Layer 9 of a small transformer language model trained on English Wikipedia (18 layers, counted from 0, width 128).
A neuron's activation on a vector x is squared ReLU(weights . x), where the dot is the dot product.

Input weights of the MLP neurons that the questions are about. A number n stands for n times 0.0079.
n12: -35 -11 17 12 14 -11 -38 -10 -21 19 -24 21 8 20 23 -31 -13 -31 -1 -26 2 19 12 -43 -34 -5 -55 -17 9 10 19 -41 15 -33 23 0 -48 27 16 -16 9 -5 17 24 32 27 42 26 9 1 44 -15 7 -14 -7 1 -2 -20 28 7 20 -15 1 56 -1 -4 3 12 8 -19 34 56 19 -9 28 -21 14 -25 -35 26 -34 2 6 -7 32 -46 4 -18 21 10 -7 13 20 -15 5 1 -41 -6 14 -5 -16 -39 8 24 -33 33 22 19 12 -20 -18 -24 -22 -21 -2 -14 23 -47 9 -4 14 6 -25 -11 12 -32 30 11
n17: -12 -10 4 14 9 13 -28 35 -17 33 18 -3 -9 23 -17 10 -12 8 29 -11 -18 13 -2 7 -8 13 -21 6 18 -1 -9 -12 -7 74 -9 -42 -1 12 19 5 13 15 -18 -32 8 -8 -33 10 10 -17 7 -7 -2 6 40 13 4 -60 18 1 1 -3 -6 -18 14 2 -38 30 33 7 -12 -8 -20 -2 -10 14 -27 -13 9 -32 19 30 16 27 -1 -38 -4 -9 -39 7 8 1 14 4 4 -9 39 2 -19 9 -13 13 4 15 -13 -27 17 -7 -10 -26 -5 19 -20 -22 -41 -9 -38 26 -4 -23 31 -5 -7 9 7 9 12 17
n24: -27 -30 44 -12 -41 58 -31 -1 -12 1 13 -17 -4 -17 10 25 -7 7 31 -49 0 -4 -20 0 5 21 -35 42 21 8 -31 58 11 -36 25 -47 -36 -7 0 -25 17 9 -20 -6 14 -23 -23 -7 23 -6 -10 -42 25 -9 -4 4 -4 8 -30 21 13 -5 -33 20 -8 27 -28 3 10 -17 -21 -17 -36 59 -24 19 24 -6 -24 5 17 -44 -5 -10 22 -11 -8 24 12 6 1 18 15 4 -5 13 -18 -13 52 -6 -14 52 3 11 9 -23 20 38 17 1 -28 -30 -1 -9 5 -11 -26 -7 2 -32 -1 -13 23 8 27 25 7 25
n27: -9 7 26 44 -47 -6 -51 6 15 -26 -36 38 -40 42 -36 -10 -9 9 42 -40 -8 -25 -12 23 -3 -1 31 34 -6 -47 -6 30 -15 -10 -28 -20 -15 -5 16 -9 -8 -5 20 -22 -12 4 -1 -57 29 -18 -5 5 -31 31 -2 20 24 -11 11 38 44 62 20 -2 -20 -5 23 0 -32 -32 2 11 5 23 27 -15 -15 12 -14 -32 -13 -7 13 15 15 10 6 -32 14 5 -13 12 -5 -54 11 3 21 -19 40 13 18 29 39 -2 -37 7 21 27 40 -19 -26 -10 7 -11 -33 1 -19 7 -13 37 26 29 -16 47 27 -29 19 -26
n40: -44 38 27 -9 9 -9 -7 -13 54 -2 -22 -15 -37 24 12 -13 1 -28 15 30 -34 -19 30 -24 -27 -2 -13 -9 9 -12 7 26 1 4 35 -36 -4 36 -16 40 -12 4 4 -6 29 -32 5 -37 16 12 16 -38 -21 44 29 -18 8 2 23 1 3 -7 -13 -34 -9 12 -17 13 5 4 26 -48 8 -9 -11 18 11 25 4 -30 -23 -49 11 -15 -10 -12 -7 -11 9 29 -19 -28 14 38 -36 1 -6 29 -34 -25 -15 18 -25 17 30 -3 -44 40 2 15 -15 -6 32 -16 48 -34 9 14 -1 49 -22 -45 46 9 -5 -5 -24 -3
n51: -2 25 2 -19 39 -41 6 5 -24 9 16 33 13 14 -29 -25 -21 -15 6 -4 -6 -10 43 -36 21 13 27 0 3 -4 -8 -21 -24 24 2 10 -12 -4 -19 -26 -14 -13 27 -10 20 3 35 13 -10 -25 31 15 -5 -9 -11 44 -4 7 -18 -28 9 -51 -7 -19 -21 -15 -9 -8 -21 -18 -26 -6 1 1 -19 15 -44 6 33 41 11 3 -15 -19 -4 -6 20 4 -1 13 16 15 -10 -18 2 0 25 23 16 2 -3 40 22 16 4 12 -23 -9 2 42 21 4 26 14 20 -13 58 -52 -2 11 -27 -32 8 -8 34 -8 7 -5
n88: 25 -33 13 -15 -5 -57 10 39 -5 8 5 -3 -22 27 -27 29 48 -5 43 8 -32 -36 -4 48 -19 -24 -2 14 46 -11 -22 24 5 11 -59 -3 51 -17 19 24 -5 -8 -48 52 -2 4 62 4 12 -1 2 -15 13 -18 36 -32 -31 -29 12 22 2 0 -7 18 -25 26 19 2 -25 -25 -3 -2 21 10 11 37 -17 14 -18 8 25 -36 -4 -17 38 -6 -47 6 11 -15 -6 -8 -54 -11 7 -38 21 -8 49 9 8 22 12 -1 -33 -25 3 -35 7 -4 11 17 13 -25 1 7 -28 25 21 9 7 -23 -39 11 -36 27 -35 36
n123: -24 2 5 6 18 19 20 -7 -32 -12 -41 -18 -32 -12 -3 10 -44 -11 -10 -18 -4 -5 5 30 1 -3 -55 22 -28 54 -2 -3 4 -50 32 6 -30 -17 -35 -18 27 15 -38 5 1 -42 22 -30 2 -29 -16 11 -25 21 17 13 1 -32 -22 -38 33 18 12 47 -1 6 -31 -3 52 8 -33 28 -5 23 -8 -14 -10 43 -4 -29 -35 45 19 -19 30 1 -9 -29 16 -28 -19 -11 -1 24 3 14 27 21 14 -16 10 30 21 1 -8 -31 27 24 10 23 21 7 -30 -7 -12 -44 -29 9 29 32 1 41 41 -28 40 28 -4 34
n146: 33 -16 9 -6 -8 -22 -34 -18 7 10 -27 -7 35 28 3 -14 21 29 35 18 3 25 11 -2 3 10 26 -22 7 -19 12 36 4 -1 -12 -21 -3 9 41 31 -6 3 -28 12 -45 22 22 -23 4 -30 -39 -17 -7 -47 17 13 -20 -24 14 1 -7 -25 0 -18 -22 -2 14 -12 2 -6 -5 45 14 51 -27 -5 -34 2 21 -9 -10 2 9 -4 -27 -18 -19 46 -14 -32 -19 40 -58 42 30 8 20 -33 -39 3 -18 -29 56 -15 26 -10 -3 -13 -5 10 11 -19 31 2 36 -15 13 -17 28 22 21 21 42 -3 -2 -27 -12 16
n147: 6 -56 17 3 24 35 9 35 15 -20 -16 -4 -36 -2 -19 -21 28 -36 -2 -52 -10 1 -21 19 10 10 -1 27 8 -84 13 -6 10 26 29 53 34 -38 -36 -4 -29 25 6 17 19 -17 15 -5 -4 -7 0 23 -8 11 -2 11 -27 13 7 -32 37 -29 22 34 28 52 9 -18 -29 -19 -39 -4 15 -2 -20 25 -33 22 -8 -5 20 -46 -23 -7 -13 -6 33 26 -12 -2 -1 -4 -14 -22 24 -3 5 16 -20 13 -13 -9 -31 -29 -21 -6 15 7 16 32 42 -26 24 1 1 -23 -25 20 -25 -24 42 53 -9 48 -4 -7 -21 7
n192: 13 -7 -29 56 -26 46 16 24 -39 -14 -14 -15 -26 -8 3 4 -1 30 -44 24 0 8 -28 13 0 -4 -27 -13 -11 -3 -1 1 40 -18 23 -3 1 24 -11 -10 0 -8 1 -15 12 -18 -24 -4 -15 2 8 -4 -19 -27 14 -15 -6 -5 58 -2 -7 1 42 10 -24 5 4 -5 6 -37 -2 -5 5 16 15 10 -8 50 -12 33 30 -1 -1 -24 27 -8 -6 35 -16 8 3 54 25 18 7 -24 8 -34 35 -42 -18 -1 6 7 -9 -24 -4 5 3 -10 32 11 25 37 -48 -34 -6 -58 -22 5 -23 31 11 -3 -4 22 21 7
n241: 73 -43 7 10 0 -10 -8 22 -4 13 -17 30 -20 -1 -23 13 -10 12 -36 29 2 0 26 -15 11 31 -26 26 -11 9 39 21 -30 -42 -55 -11 19 9 9 -4 -27 -40 -19 2 -52 -27 3 -7 -37 2 6 -13 -17 0 12 38 -14 4 7 -13 25 27 -20 38 -22 5 -25 -22 22 -45 -31 13 -33 35 14 14 -33 -8 28 30 -27 -13 -11 13 -14 25 -27 49 48 -17 -9 14 -22 -17 20 11 26 -36 37 26 -24 62 31 -20 -16 -2 -19 35 -34 30 18 0 23 -42 1 -18 8 12 -4 -21 1 1 16 -16 19 -11 -11 -18
n280: -23 16 -9 -12 -24 0 5 -42 -4 -6 -27 -4 40 11 -18 -34 -4 5 42 -7 -25 2 -1 3 -49 16 -18 -4 -7 -5 -25 -52 -8 35 50 41 5 24 -2 -30 -21 -1 19 44 -35 -12 -34 6 46 10 -11 -1 -27 8 -18 27 2 -15 -12 67 5 -14 18 7 11 28 -43 -37 13 -5 29 2 -10 -6 76 2 -14 -41 -3 -38 -27 27 -20 17 14 -22 -28 -11 14 -14 19 -18 4 -32 26 -18 -2 58 6 -12 17 2 -15 22 -7 52 -27 -28 -8 -18 27 5 24 -14 53 -5 -44 6 33 -28 -23 32 13 23 15 4 -7 -5
n326: 20 43 10 -33 46 -2 14 -8 39 18 -2 45 21 10 -5 -5 4 37 38 -3 10 -6 -8 19 6 -43 4 15 -8 17 17 41 -47 -47 22 9 -15 -16 3 -24 -6 19 17 -13 -48 13 -2 -25 33 -17 17 -28 18 -43 21 19 -16 -22 15 34 14 17 -22 -38 -5 -4 -3 -2 66 -44 -6 -31 32 37 -21 -1 60 -11 -13 -6 -3 -22 -4 8 -12 -16 -17 21 3 10 7 -21 -13 7 -9 1 20 -51 -45 -73 -14 -33 18 26 -7 35 23 -23 -6 -4 8 16 33 -8 -7 -21 5 -53 -28 24 -15 -4 -15 2 -32 11 39 21
n354: -17 14 -15 16 17 5 3 -29 12 -1 9 -18 9 -20 33 -24 21 2 33 -32 30 -2 38 -11 -4 -26 -22 -30 27 -11 26 -11 12 -10 12 39 -29 -4 -6 -8 -35 -5 19 89 -14 5 13 -10 -20 -37 -12 -7 36 -1 -12 27 -16 33 21 23 17 -1 -35 23 -34 19 -11 -55 22 4 -13 -20 21 -21 -25 -1 -11 11 -11 -29 -26 20 13 44 -28 -37 16 2 -9 -9 20 -15 -7 -1 11 8 -7 4 -24 29 -46 0 -11 -6 -36 -10 16 21 -7 3 -26 38 34 17 -5 19 1 1 -13 -13 45 24 -38 17 -8 -8 -13 44
n374: -3 -35 7 4 6 -8 0 -28 -17 56 3 -14 -6 4 21 -1 -42 16 -6 -48 -8 14 15 15 -28 24 1 -1 -18 8 6 4 -35 -16 14 11 45 22 52 -9 -4 7 7 21 -4 3 10 10 16 11 28 -10 28 3 -9 36 -21 16 3 40 -4 -24 -19 -5 -22 9 -15 17 -14 -74 11 -16 -23 -24 -38 -23 6 -18 45 17 -10 5 25 14 7 36 -1 24 17 -40 -9 23 38 23 -37 14 28 62 -30 4 -14 -11 40 18 17 10 19 -43 -36 -8 24 41 12 -11 0 -19 13 -9 -23 -3 -17 -36 8 -25 -35 -11 17 -23
n431: -2 -21 5 -20 13 60 35 -2 -24 2 -19 0 -4 34 -11 -7 18 -94 -18 11 12 20 -2 13 25 -12 -1 -2 -51 -18 -23 -11 -22 5 42 16 27 -43 -19 -40 -12 5 7 9 47 -9 30 14 -27 13 4 -13 8 39 3 35 12 -33 29 56 -6 33 25 -4 1 -6 6 -42 -16 3 -25 -21 10 39 -8 29 -31 -3 -11 5 12 3 4 -15 1 33 3 -25 4 10 11 19 4 46 -31 22 -38 -14 0 -32 -1 -16 -4 28 4 -46 -6 15 10 7 57 -51 -40 -9 -9 -7 21 6 21 -6 1 1 19 -4 -1 17 -31 -16
n451: 20 -39 9 16 4 -2 13 27 -78 -30 -8 -21 41 21 25 -4 50 -44 16 -1 28 -13 11 22 5 -12 -20 -19 -19 11 11 -16 -18 -1 17 -33 -25 8 35 11 -35 44 -16 52 3 -10 24 61 -28 13 17 7 -2 32 19 -43 -45 -10 19 36 -22 -8 -38 -17 -19 6 -19 9 -15 53 -47 -4 -7 12 -14 -12 8 36 9 -11 14 -34 -31 -5 -22 51 -3 18 -30 21 14 16 -9 49 -4 -10 3 -6 10 25 -1 -13 40 -28 30 -27 -1 -9 -13 -6 7 -30 30 34 -20 18 -11 -23 -8 -13 -18 6 17 23 12 -8 -6 13
n477: -31 -4 18 -21 2 -32 -19 -41 11 -13 -25 -15 -22 -8 4 -1 -18 21 -22 26 66 -22 -17 34 -59 23 4 53 6 -37 28 -37 -9 -9 6 -6 23 49 10 -26 35 -6 -10 -19 3 1 -49 8 35 19 24 -12 19 -31 -10 24 -27 38 -11 -35 -9 -5 -2 33 22 20 3 11 -16 -25 8 -29 1 -7 24 -16 -22 42 21 8 -35 1 15 33 15 10 -22 -7 23 25 10 37 -26 -12 -2 -29 -16 10 23 -18 -3 25 31 35 -30 22 -3 -3 -10 2 -9 8 4 7 -38 22 -33 -14 14 24 16 -3 -61 0 -17 -22 23 1
n499: -11 -38 6 19 -36 5 -31 -8 -15 -8 24 -29 -39 5 -50 15 15 -3 20 -8 4 21 20 2 17 21 24 -16 16 -23 11 -27 82 -9 -9 -13 2 21 10 -8 -35 4 -26 -21 23 -4 38 18 12 -12 43 7 26 -30 -26 -20 63 -9 6 -9 26 -23 20 17 20 -51 29 36 -44 36 -22 -14 -27 -3 10 12 -9 2 33 -6 15 -37 -17 25 -20 2 46 -32 2 -20 -28 10 31 -65 10 26 -37 -1 -17 18 1 9 15 36 -36 13 -11 -61 9 6 10 12 -39 -13 -2 -17 38 10 12 -68 1 28 -16 34 6 -29 20 -1

Each question shows a token from some text and the vector x that enters the MLP there. A number n stands for n times 0.054.

" S": 26 8 -20 -20 -6 0 -7 -12 -3 6 45 2 2 -4 -12 2 -19 -6 8 6 19 8 45 5 14 -15 -8 22 38 24 -13 -14 1 -1 0 1 1 -3 -28 19 72 -7 30 13 8 9 -4 10 -1 15 1 -7 -5 1 3 8 -17 25 -12 6 -17 -8 26 13 4 -8 28 6 17 3 -10 -8 -1 14 4 6 -2 -2 -11 7 5 5 -28 -25 -18 5 -9 -7 -23 0 -44 -13 -9 -2 -11 0 36 20 0 5 9 -34 -16 -31 11 -16 -8 29 -6 -27 -17 9 -33 2 -6 20 -17 25 -21 -6 -15 4 1 -7 -17 -5 32 -9
Which neuron lights up most? n17

"is": 11 17 0 -33 -19 1 -8 8 -3 14 11 -2 -2 3 -7 -6 -9 4 5 14 25 10 19 8 0 -30 -24 27 38 8 -8 -2 -1 -1 -3 0 9 0 -14 17 48 -6 44 14 2 2 -8 13 1 16 9 2 -8 2 3 -5 -13 26 -27 0 -17 -20 15 6 7 -13 23 0 11 -3 -8 4 7 9 -6 0 -7 -1 -5 4 -8 10 -29 -25 -24 1 7 -11 -15 -4 -41 15 -19 -14 7 18 58 18 5 -3 17 -16 -6 -16 10 -22 -22 2 -4 -26 -10 -10 -15 -1 -3 18 -7 28 -14 -16 -14 1 31 -17 -7 2 40 -10
Which neuron lights up most? n51

"el": 31 26 -21 -22 -15 -4 12 1 -37 -3 7 0 15 14 -3 -9 -7 1 1 10 26 7 34 -4 -3 -7 -13 28 19 25 -4 -5 -8 -1 -14 8 -1 1 4 11 31 10 21 3 8 11 -2 2 -6 28 6 -2 -8 8 14 8 -13 35 4 -3 -25 2 27 8 5 -5 23 -4 -7 -1 16 14 27 13 -8 -14 -10 2 0 -1 -3 -24 -18 -21 -36 -10 6 -30 -1 1 -63 -10 -17 -28 -14 16 40 21 8 13 23 -3 5 -34 4 -17 -3 31 -1 -21 0 -16 -30 9 -2 4 -14 18 -25 -30 -4 1 8 -9 -7 13 8 -18
Which two neurons fire most, strongest first? n451, n241

"ent": 10 23 -24 -24 -20 2 6 3 -1 1 5 -5 11 -14 -6 8 -8 -11 -15 1 8 8 23 4 -3 7 -12 6 54 12 12 -6 -5 22 -24 6 15 -8 -2 12 47 -17 16 6 -12 5 2 -10 -2 35 19 -10 -12 -6 2 8 -2 27 -11 4 -18 -7 8 -6 4 -8 38 -4 9 -12 -15 7 47 13 5 -11 3 11 5 -6 -2 16 -17 -18 -25 1 11 -11 -3 -6 -41 -7 -5 -15 -9 20 60 12 9 -3 0 -7 -8 -33 18 -21 -17 42 0 -54 -17 -14 -16 -12 2 6 6 19 -11 -4 -12 39 -2 -2 -10 4 13 -37
Which neuron lights up most? n241

":": 23 -1 -4 -25 -8 4 10 -11 -13 -11 23 -6 3 -3 -4 3 -1 -4 6 1 -4 1 26 9 9 -9 -4 38 29 4 -1 4 5 1 -5 16 1 -1 -15 -2 74 0 56 15 -3 2 -17 -4 4 29 3 -12 -7 -8 3 -9 0 16 -7 8 -21 -12 21 6 -7 4 27 4 11 19 -12 0 14 15 5 -4 31 6 -9 3 -12 3 14 -20 -22 -8 8 -1 -5 13 -63 -7 -15 -18 -6 -8 34 21 13 4 0 -6 -13 -19 18 -11 -21 26 -18 -41 -14 -7 -11 -1 -11 22 -3 32 -25 -10 -14 -11 -6 -28 -4 -4 22 -7
Which neuron lights up most? n24

"5": 13 12 -3 -33 4 -1 4 0 -5 2 1 -9 22 13 -17 -8 -11 -5 -4 8 12 18 31 -3 6 -10 -3 22 30 0 11 -16 4 -26 3 7 6 11 -4 3 49 8 33 3 7 5 -10 -2 6 29 21 2 5 2 -7 -7 9 20 -14 -8 -17 -21 31 14 -3 -15 37 14 -3 -7 -9 -11 29 -5 13 -3 12 1 -17 9 8 -16 0 -25 -30 -13 0 0 -5 -12 -48 -12 -6 -9 2 11 17 30 -12 -3 12 -16 -6 -9 2 -25 -27 2 -5 -18 -38 -6 -8 15 -21 27 -1 29 -25 -17 5 16 27 -3 -27 9 26 -27
The most active neuron and its activation: n499, at about 1.6

"he": 24 26 -8 -15 -10 -4 9 -1 -11 -27 7 14 7 6 -4 6 4 -4 8 -2 18 16 22 -15 -14 -4 -16 11 40 6 -1 -5 -7 19 -12 7 29 -2 -13 32 53 -13 21 -2 5 1 -4 4 2 23 10 5 -23 15 5 -17 8 33 -16 -7 -21 -5 23 0 13 -2 35 0 -7 -12 -4 14 28 -1 -16 -25 -3 2 -22 10 14 -19 -22 -26 -19 -4 0 19 -20 -14 -42 -2 -9 -16 -17 8 66 14 -11 -7 15 -17 -9 -20 17 -18 -15 37 2 -24 -9 -3 -15 2 5 5 -7 11 9 -18 -12 18 13 -9 -10 -11 11 -18
The most active neuron and its activation: n147, at about 1

"hy": 32 10 -18 -13 -13 19 14 7 -10 -7 -1 -15 -7 -4 -7 12 -5 2 11 9 8 27 26 14 -9 -8 -23 12 23 10 -24 -9 -1 6 -9 5 13 -2 -11 -1 37 -7 52 5 3 25 -3 -18 -2 26 3 4 -1 -8 10 -8 4 27 -6 -6 -14 -7 18 15 5 -24 38 7 5 -18 -24 1 -11 13 -8 -17 3 6 -10 10 9 -33 -17 -21 -28 -8 -14 13 -13 -7 -51 13 -21 -7 -18 -9 45 20 2 -4 9 -3 4 -15 26 3 -5 33 -1 -28 -5 0 -26 16 -7 12 2 11 -10 -25 -19 19 21 -14 -6 1 24 -4
The most active neuron and its activation: n192, at about 6.1

"u": 29 6 0 -28 3 -3 -15 -10 -21 0 23 -1 29 6 4 -38 -13 -8 -18 3 6 10 37 -15 5 -1 -19 10 26 -10 -7 -4 4 2 -19 4 17 9 -9 1 59 0 43 18 -13 -3 -9 -10 12 45 15 -6 15 4 -6 18 -3 34 -24 21 -10 -13 25 -4 -4 1 31 1 1 -9 -12 -7 13 14 16 -8 -2 2 -11 -8 -11 1 -9 -23 -20 6 6 1 -11 8 -39 -4 2 -7 -20 8 21 16 -6 6 18 -25 13 -45 13 11 -5 20 15 -28 -28 -14 -32 -6 9 20 -8 28 -6 -11 -10 4 9 -9 -2 0 8 -7
Which two neurons fire most, strongest first? n280, n374

" c": 7 6 -20 -12 -12 -1 -15 -20 -13 -4 27 0 16 -11 -24 10 -5 9 8 3 22 15 20 6 -2 -2 -15 9 26 18 -19 -24 -15 18 5 13 7 -9 1 18 61 0 29 11 1 20 -1 -3 -5 44 14 -8 -4 1 3 5 8 31 -11 3 -8 -2 14 9 5 -13 32 -13 2 8 5 2 21 15 -2 12 -4 -6 -7 -1 -6 9 -17 -32 -20 6 4 -16 -28 -4 -61 0 -16 -1 -31 -3 31 18 10 6 6 -20 -1 -17 14 -19 -18 34 -7 -27 -5 9 -27 2 6 21 -17 14 -35 -26 -12 11 25 -4 -5 6 12 -19
Which neuron lights up most? n280

"us": 11 17 -4 -18 -16 -1 13 1 -27 16 22 6 10 1 -19 -10 -4 4 -11 15 18 30 7 6 -11 -1 -19 7 42 19 -13 -3 10 13 -18 5 14 9 -26 10 49 -7 21 -5 -14 22 -1 12 -7 49 -6 4 1 19 7 3 -16 38 -6 20 -7 -12 -1 5 9 -20 16 12 -2 -2 -19 8 18 8 6 -4 31 -9 -2 6 -1 7 -13 -17 -19 -6 7 16 -5 -13 -49 -8 -18 -28 -19 15 35 6 0 2 18 -24 -3 -46 3 -8 -5 21 -9 -8 -9 -5 -12 1 -23 -7 -12 31 -22 -17 -20 3 22 -11 -6 -4 13 -12
The most active neuron and its activation: n241, at about 0.31

"ul": 22 12 -27 -23 -10 -5 7 22 -18 -30 -14 -6 6 5 -11 -15 -7 19 6 4 13 -6 13 -2 -17 -6 -10 26 9 2 -1 -15 13 8 -17 15 10 16 -18 24 62 -8 31 4 -11 19 0 -10 1 33 23 -3 13 0 11 -10 -14 27 1 -1 -15 0 31 -13 -12 0 32 -6 -4 -1 10 12 5 18 6 -1 9 5 -18 -7 -9 -5 -18 -21 -19 -13 3 -10 -3 -16 -34 -4 -18 -14 9 4 51 23 0 -11 18 -1 -11 -36 -3 -35 -5 5 5 -36 -2 2 -30 11 -9 20 17 23 -26 2 3 4 4 -14 -1 13 33 -21
Which three neurons fire most, strongest first? n88, n27, n192

"'s": 11 -6 -17 -39 -25 -19 3 -15 -5 -2 2 -10 10 -4 -15 -14 -10 2 10 14 6 15 26 16 12 -5 -20 32 26 -3 11 -7 8 13 4 -6 7 2 -26 9 55 3 52 6 -12 12 -10 4 6 22 -5 9 11 -5 -10 14 -11 18 -12 12 -20 -13 -4 15 -5 -18 32 10 2 13 19 5 19 7 2 -1 8 2 -11 -3 -9 8 -30 -22 -18 -7 19 5 -9 -12 -37 6 -3 2 -21 22 33 0 -3 7 37 -9 3 -28 16 -10 -37 32 -13 -22 -9 2 -24 -2 3 27 -6 9 -10 -23 -9 2 -5 -11 3 -9 22 -6
Which neuron lights up most? n477

"ill": 12 18 -30 -31 -23 0 -4 5 -7 -6 17 -9 17 -9 -5 -9 -5 5 -4 6 16 -4 37 2 1 6 -1 17 23 8 -15 -14 -5 -3 -17 -1 5 -1 1 5 60 16 15 27 -2 17 -13 -28 9 35 16 2 -14 -21 8 2 9 49 -3 6 -7 -3 16 12 -6 -6 46 5 13 -13 -9 -4 27 -4 -2 0 -5 2 11 -3 -9 -5 -21 -11 -8 -4 12 1 -13 2 -30 15 -10 -6 -26 19 51 22 -10 4 11 -22 -22 -33 12 -16 -10 3 5 -32 -28 16 -43 14 7 7 -8 17 -6 -27 -9 20 -1 -6 -8 -2 21 -38
Which neuron lights up most? n374

"ist": 11 2 -30 -41 -16 -2 13 8 2 9 -13 -17 4 -8 -2 4 -18 -1 -20 10 26 -1 18 -1 12 -6 -23 9 24 -2 -4 10 28 16 11 14 0 -7 -26 11 69 1 42 11 10 9 -5 1 13 42 16 19 -10 -5 -11 -1 4 26 -10 -15 -19 -3 23 2 13 -6 28 -12 2 12 -7 -3 30 18 1 -11 11 -12 0 -6 -3 -1 -29 -32 -6 -8 7 -5 -6 4 -58 -12 -7 -1 6 -16 41 4 -2 8 -9 -3 -24 -28 20 3 -3 17 0 -34 -18 6 -23 12 2 8 -24 10 -21 -13 -6 23 14 -17 -2 1 12 -4
Which three neurons fire most, strongest first? n147, n123, n192

"g": 23 19 3 -30 -2 -3 6 -2 -4 7 18 -3 16 6 -4 -6 -9 1 10 12 5 9 11 -12 -4 -2 -21 17 23 -6 -4 -1 -12 -1 -28 -12 21 1 -14 12 49 15 31 15 -10 -1 -8 -15 10 39 14 -6 4 -1 -3 7 -13 18 -18 -9 -14 4 15 2 -13 -9 51 25 -1 3 -13 6 47 -2 -12 2 -3 -2 0 -6 5 -3 -20 -18 -13 -7 0 13 1 -10 -60 -8 -14 -7 -27 11 38 21 -19 2 1 -20 16 -22 19 8 -15 33 7 -15 -20 -8 -23 17 -14 40 -20 20 -7 -24 -34 4 3 -15 1 2 22 -10
Which neuron lights up most? n146

" al": 16 35 -1 -28 6 4 -2 -12 -18 23 1 -12 -2 -10 -13 -3 -3 2 38 0 18 3 39 10 -8 -9 -10 9 32 3 0 3 6 0 -20 -17 4 -10 -14 15 52 -8 41 -8 7 15 2 -8 -7 34 22 4 4 6 -3 -6 -14 10 -29 6 -23 11 25 19 13 -2 21 -15 2 6 -9 1 30 3 -9 19 -15 -14 -10 5 0 -23 -11 -30 -22 1 5 0 -13 5 -37 -5 -6 -7 -1 9 28 15 1 -14 6 -17 -6 -41 13 -9 -13 37 -1 -15 -4 4 -26 6 -9 22 -1 16 -30 -36 0 -7 16 -12 2 -15 9 2
Which three neurons fire most, strongest first? n40, n24, n51

",": 11 12 -10 -28 -7 13 -8 -2 -12 12 4 1 16 3 -17 -5 -9 -3 3 3 5 25 35 0 6 -9 -15 28 24 22 23 0 -2 -13 -14 5 10 -8 -17 24 48 -3 46 3 -6 16 -22 3 -11 38 18 3 0 15 17 -8 6 15 -11 5 -25 -22 -2 21 3 -21 27 3 4 14 -15 10 24 6 -9 1 -5 -4 -11 15 2 -5 -22 -17 -16 -6 -1 -22 -8 -12 -37 9 -10 -17 -14 16 50 20 -3 8 17 -22 -3 -20 16 -11 -30 19 0 -34 -11 4 -10 -9 -3 17 -1 10 -28 -14 -17 -1 5 -8 -11 -1 26 -18
Which two neurons fire most, strongest first? n374, n51

" of": 21 18 -26 -20 -10 -2 14 -8 -18 0 9 -8 -1 -12 -24 -5 -7 -6 1 20 10 12 39 -1 0 -12 6 40 25 16 2 1 12 -5 -14 25 -1 -5 -20 17 50 -3 43 9 7 1 -13 6 -2 37 3 -3 -3 6 10 -3 -14 6 -20 -4 -19 -12 12 -4 16 -8 18 4 4 10 -5 16 24 3 -9 -2 4 1 -17 5 -19 5 -30 -16 5 -12 23 -17 -11 -15 -61 -12 -17 -7 -12 3 40 8 1 14 10 -12 3 -3 1 -13 -19 25 1 -32 -6 8 -16 11 -22 22 -1 23 -16 -15 -13 14 19 -14 -39 9 21 -5
The most active neuron and its activation: n123, at about 0.42

"ed": -6 32 5 -18 -5 2 24 5 -9 15 -19 0 13 6 -9 -3 7 -5 -4 22 -8 11 16 9 -17 -15 1 12 11 -3 9 4 15 2 -20 4 3 -8 -32 11 28 -15 52 -5 2 19 -3 3 17 19 15 -7 -17 6 10 3 -1 12 -5 22 13 -3 6 -3 -12 -21 28 18 15 9 -1 32 34 -4 5 6 -12 2 -18 10 -6 -20 -2 -20 -14 -6 6 -12 -4 -4 -56 -21 -1 -28 -32 3 29 7 -7 11 26 -27 -11 -50 23 -13 -20 20 13 -47 -16 -11 -7 5 -28 13 8 19 -15 -7 -6 7 12 -3 -18 8 -7 -12
Which two neurons fire most, strongest first? n40, n27

" pro": 15 33 -22 -23 -7 -3 -2 5 -22 0 21 -14 15 0 -13 2 -3 25 9 8 21 9 27 -1 -14 10 -24 23 28 4 -15 -5 -2 17 -18 7 -1 -1 -24 15 47 -10 60 -3 1 6 10 -7 -10 34 -11 0 -13 3 -5 -18 -12 29 -22 0 -20 -17 21 -2 28 -8 26 -6 0 -1 -27 6 11 15 0 -8 -1 -3 14 3 -4 -11 -3 -10 -15 -16 19 -23 -28 -10 -32 -3 -26 -19 -20 3 41 14 4 6 8 -12 0 -14 5 -5 -17 30 0 -21 -17 19 -23 -3 -14 22 8 12 0 -9 -1 17 17 -2 16 1 10 -24
The most active neuron and its activation: n51, at about 1.8

" ": 9 18 -13 -20 -2 -7 -2 -2 -14 -10 -6 5 4 -19 -9 -9 -7 -2 1 5 -4 7 39 2 1 -5 -20 -2 37 3 -20 -3 -18 -4 16 6 20 3 -16 29 69 3 26 14 8 4 -13 5 -1 27 -9 -1 -3 -3 1 20 15 51 -10 2 -14 7 24 3 3 5 50 -6 -4 5 -26 -3 3 1 0 5 10 -2 -4 5 -2 4 -21 -8 -34 0 21 5 -5 -3 -48 17 -7 -14 -36 2 52 18 16 -11 12 -14 15 -30 20 4 -19 22 -10 -46 -34 9 -44 1 -3 15 -12 15 -12 -8 -13 11 -3 -5 -5 -4 11 -13
Which two neurons fire most, strongest first? n477, n374

"N": 4 7 -16 -40 1 12 26 16 -19 -16 18 -23 9 2 -11 -17 -12 -11 -3 5 23 23 31 9 -2 6 -16 20 33 21 -7 -29 5 -9 -18 5 8 8 0 17 55 -5 29 8 -8 8 7 0 8 27 5 -12 0 3 -16 10 -2 23 2 6 -5 -16 22 8 -11 -24 37 3 -6 7 -4 -2 32 -11 -4 -11 16 -18 -8 -4 6 -3 -27 -26 -35 -7 -6 -26 0 6 -35 11 -10 -14 -9 4 41 -3 13 -1 42 -13 -13 -15 9 -17 -21 9 -12 -21 -1 5 -6 14 -9 25 4 24 -24 -3 -1 5 19 2 0 1 8 -22
Which two neurons fire most, strongest first? n451, n51

"oun": 19 5 -41 -13 -12 -12 5 -1 -9 27 16 1 -11 -17 -9 3 -3 10 8 15 5 10 49 -13 -7 -14 -27 12 18 -8 -8 4 -2 -7 -17 -3 13 0 -6 2 55 10 17 14 1 24 -1 -11 22 54 0 10 -16 -27 8 12 3 13 -25 11 -14 -5 18 6 10 6 32 15 17 16 -2 9 22 10 -2 -10 -7 -9 -14 -8 17 -15 -31 -21 -11 -1 8 -2 -3 10 -33 -20 -5 0 -9 8 18 29 -15 5 26 -7 -14 -30 19 1 -24 13 -8 -47 -29 -5 -29 -13 -4 21 -20 23 0 2 -12 16 18 -14 -14 2 3 -12
Which two neurons fire most, strongest first? n88, n280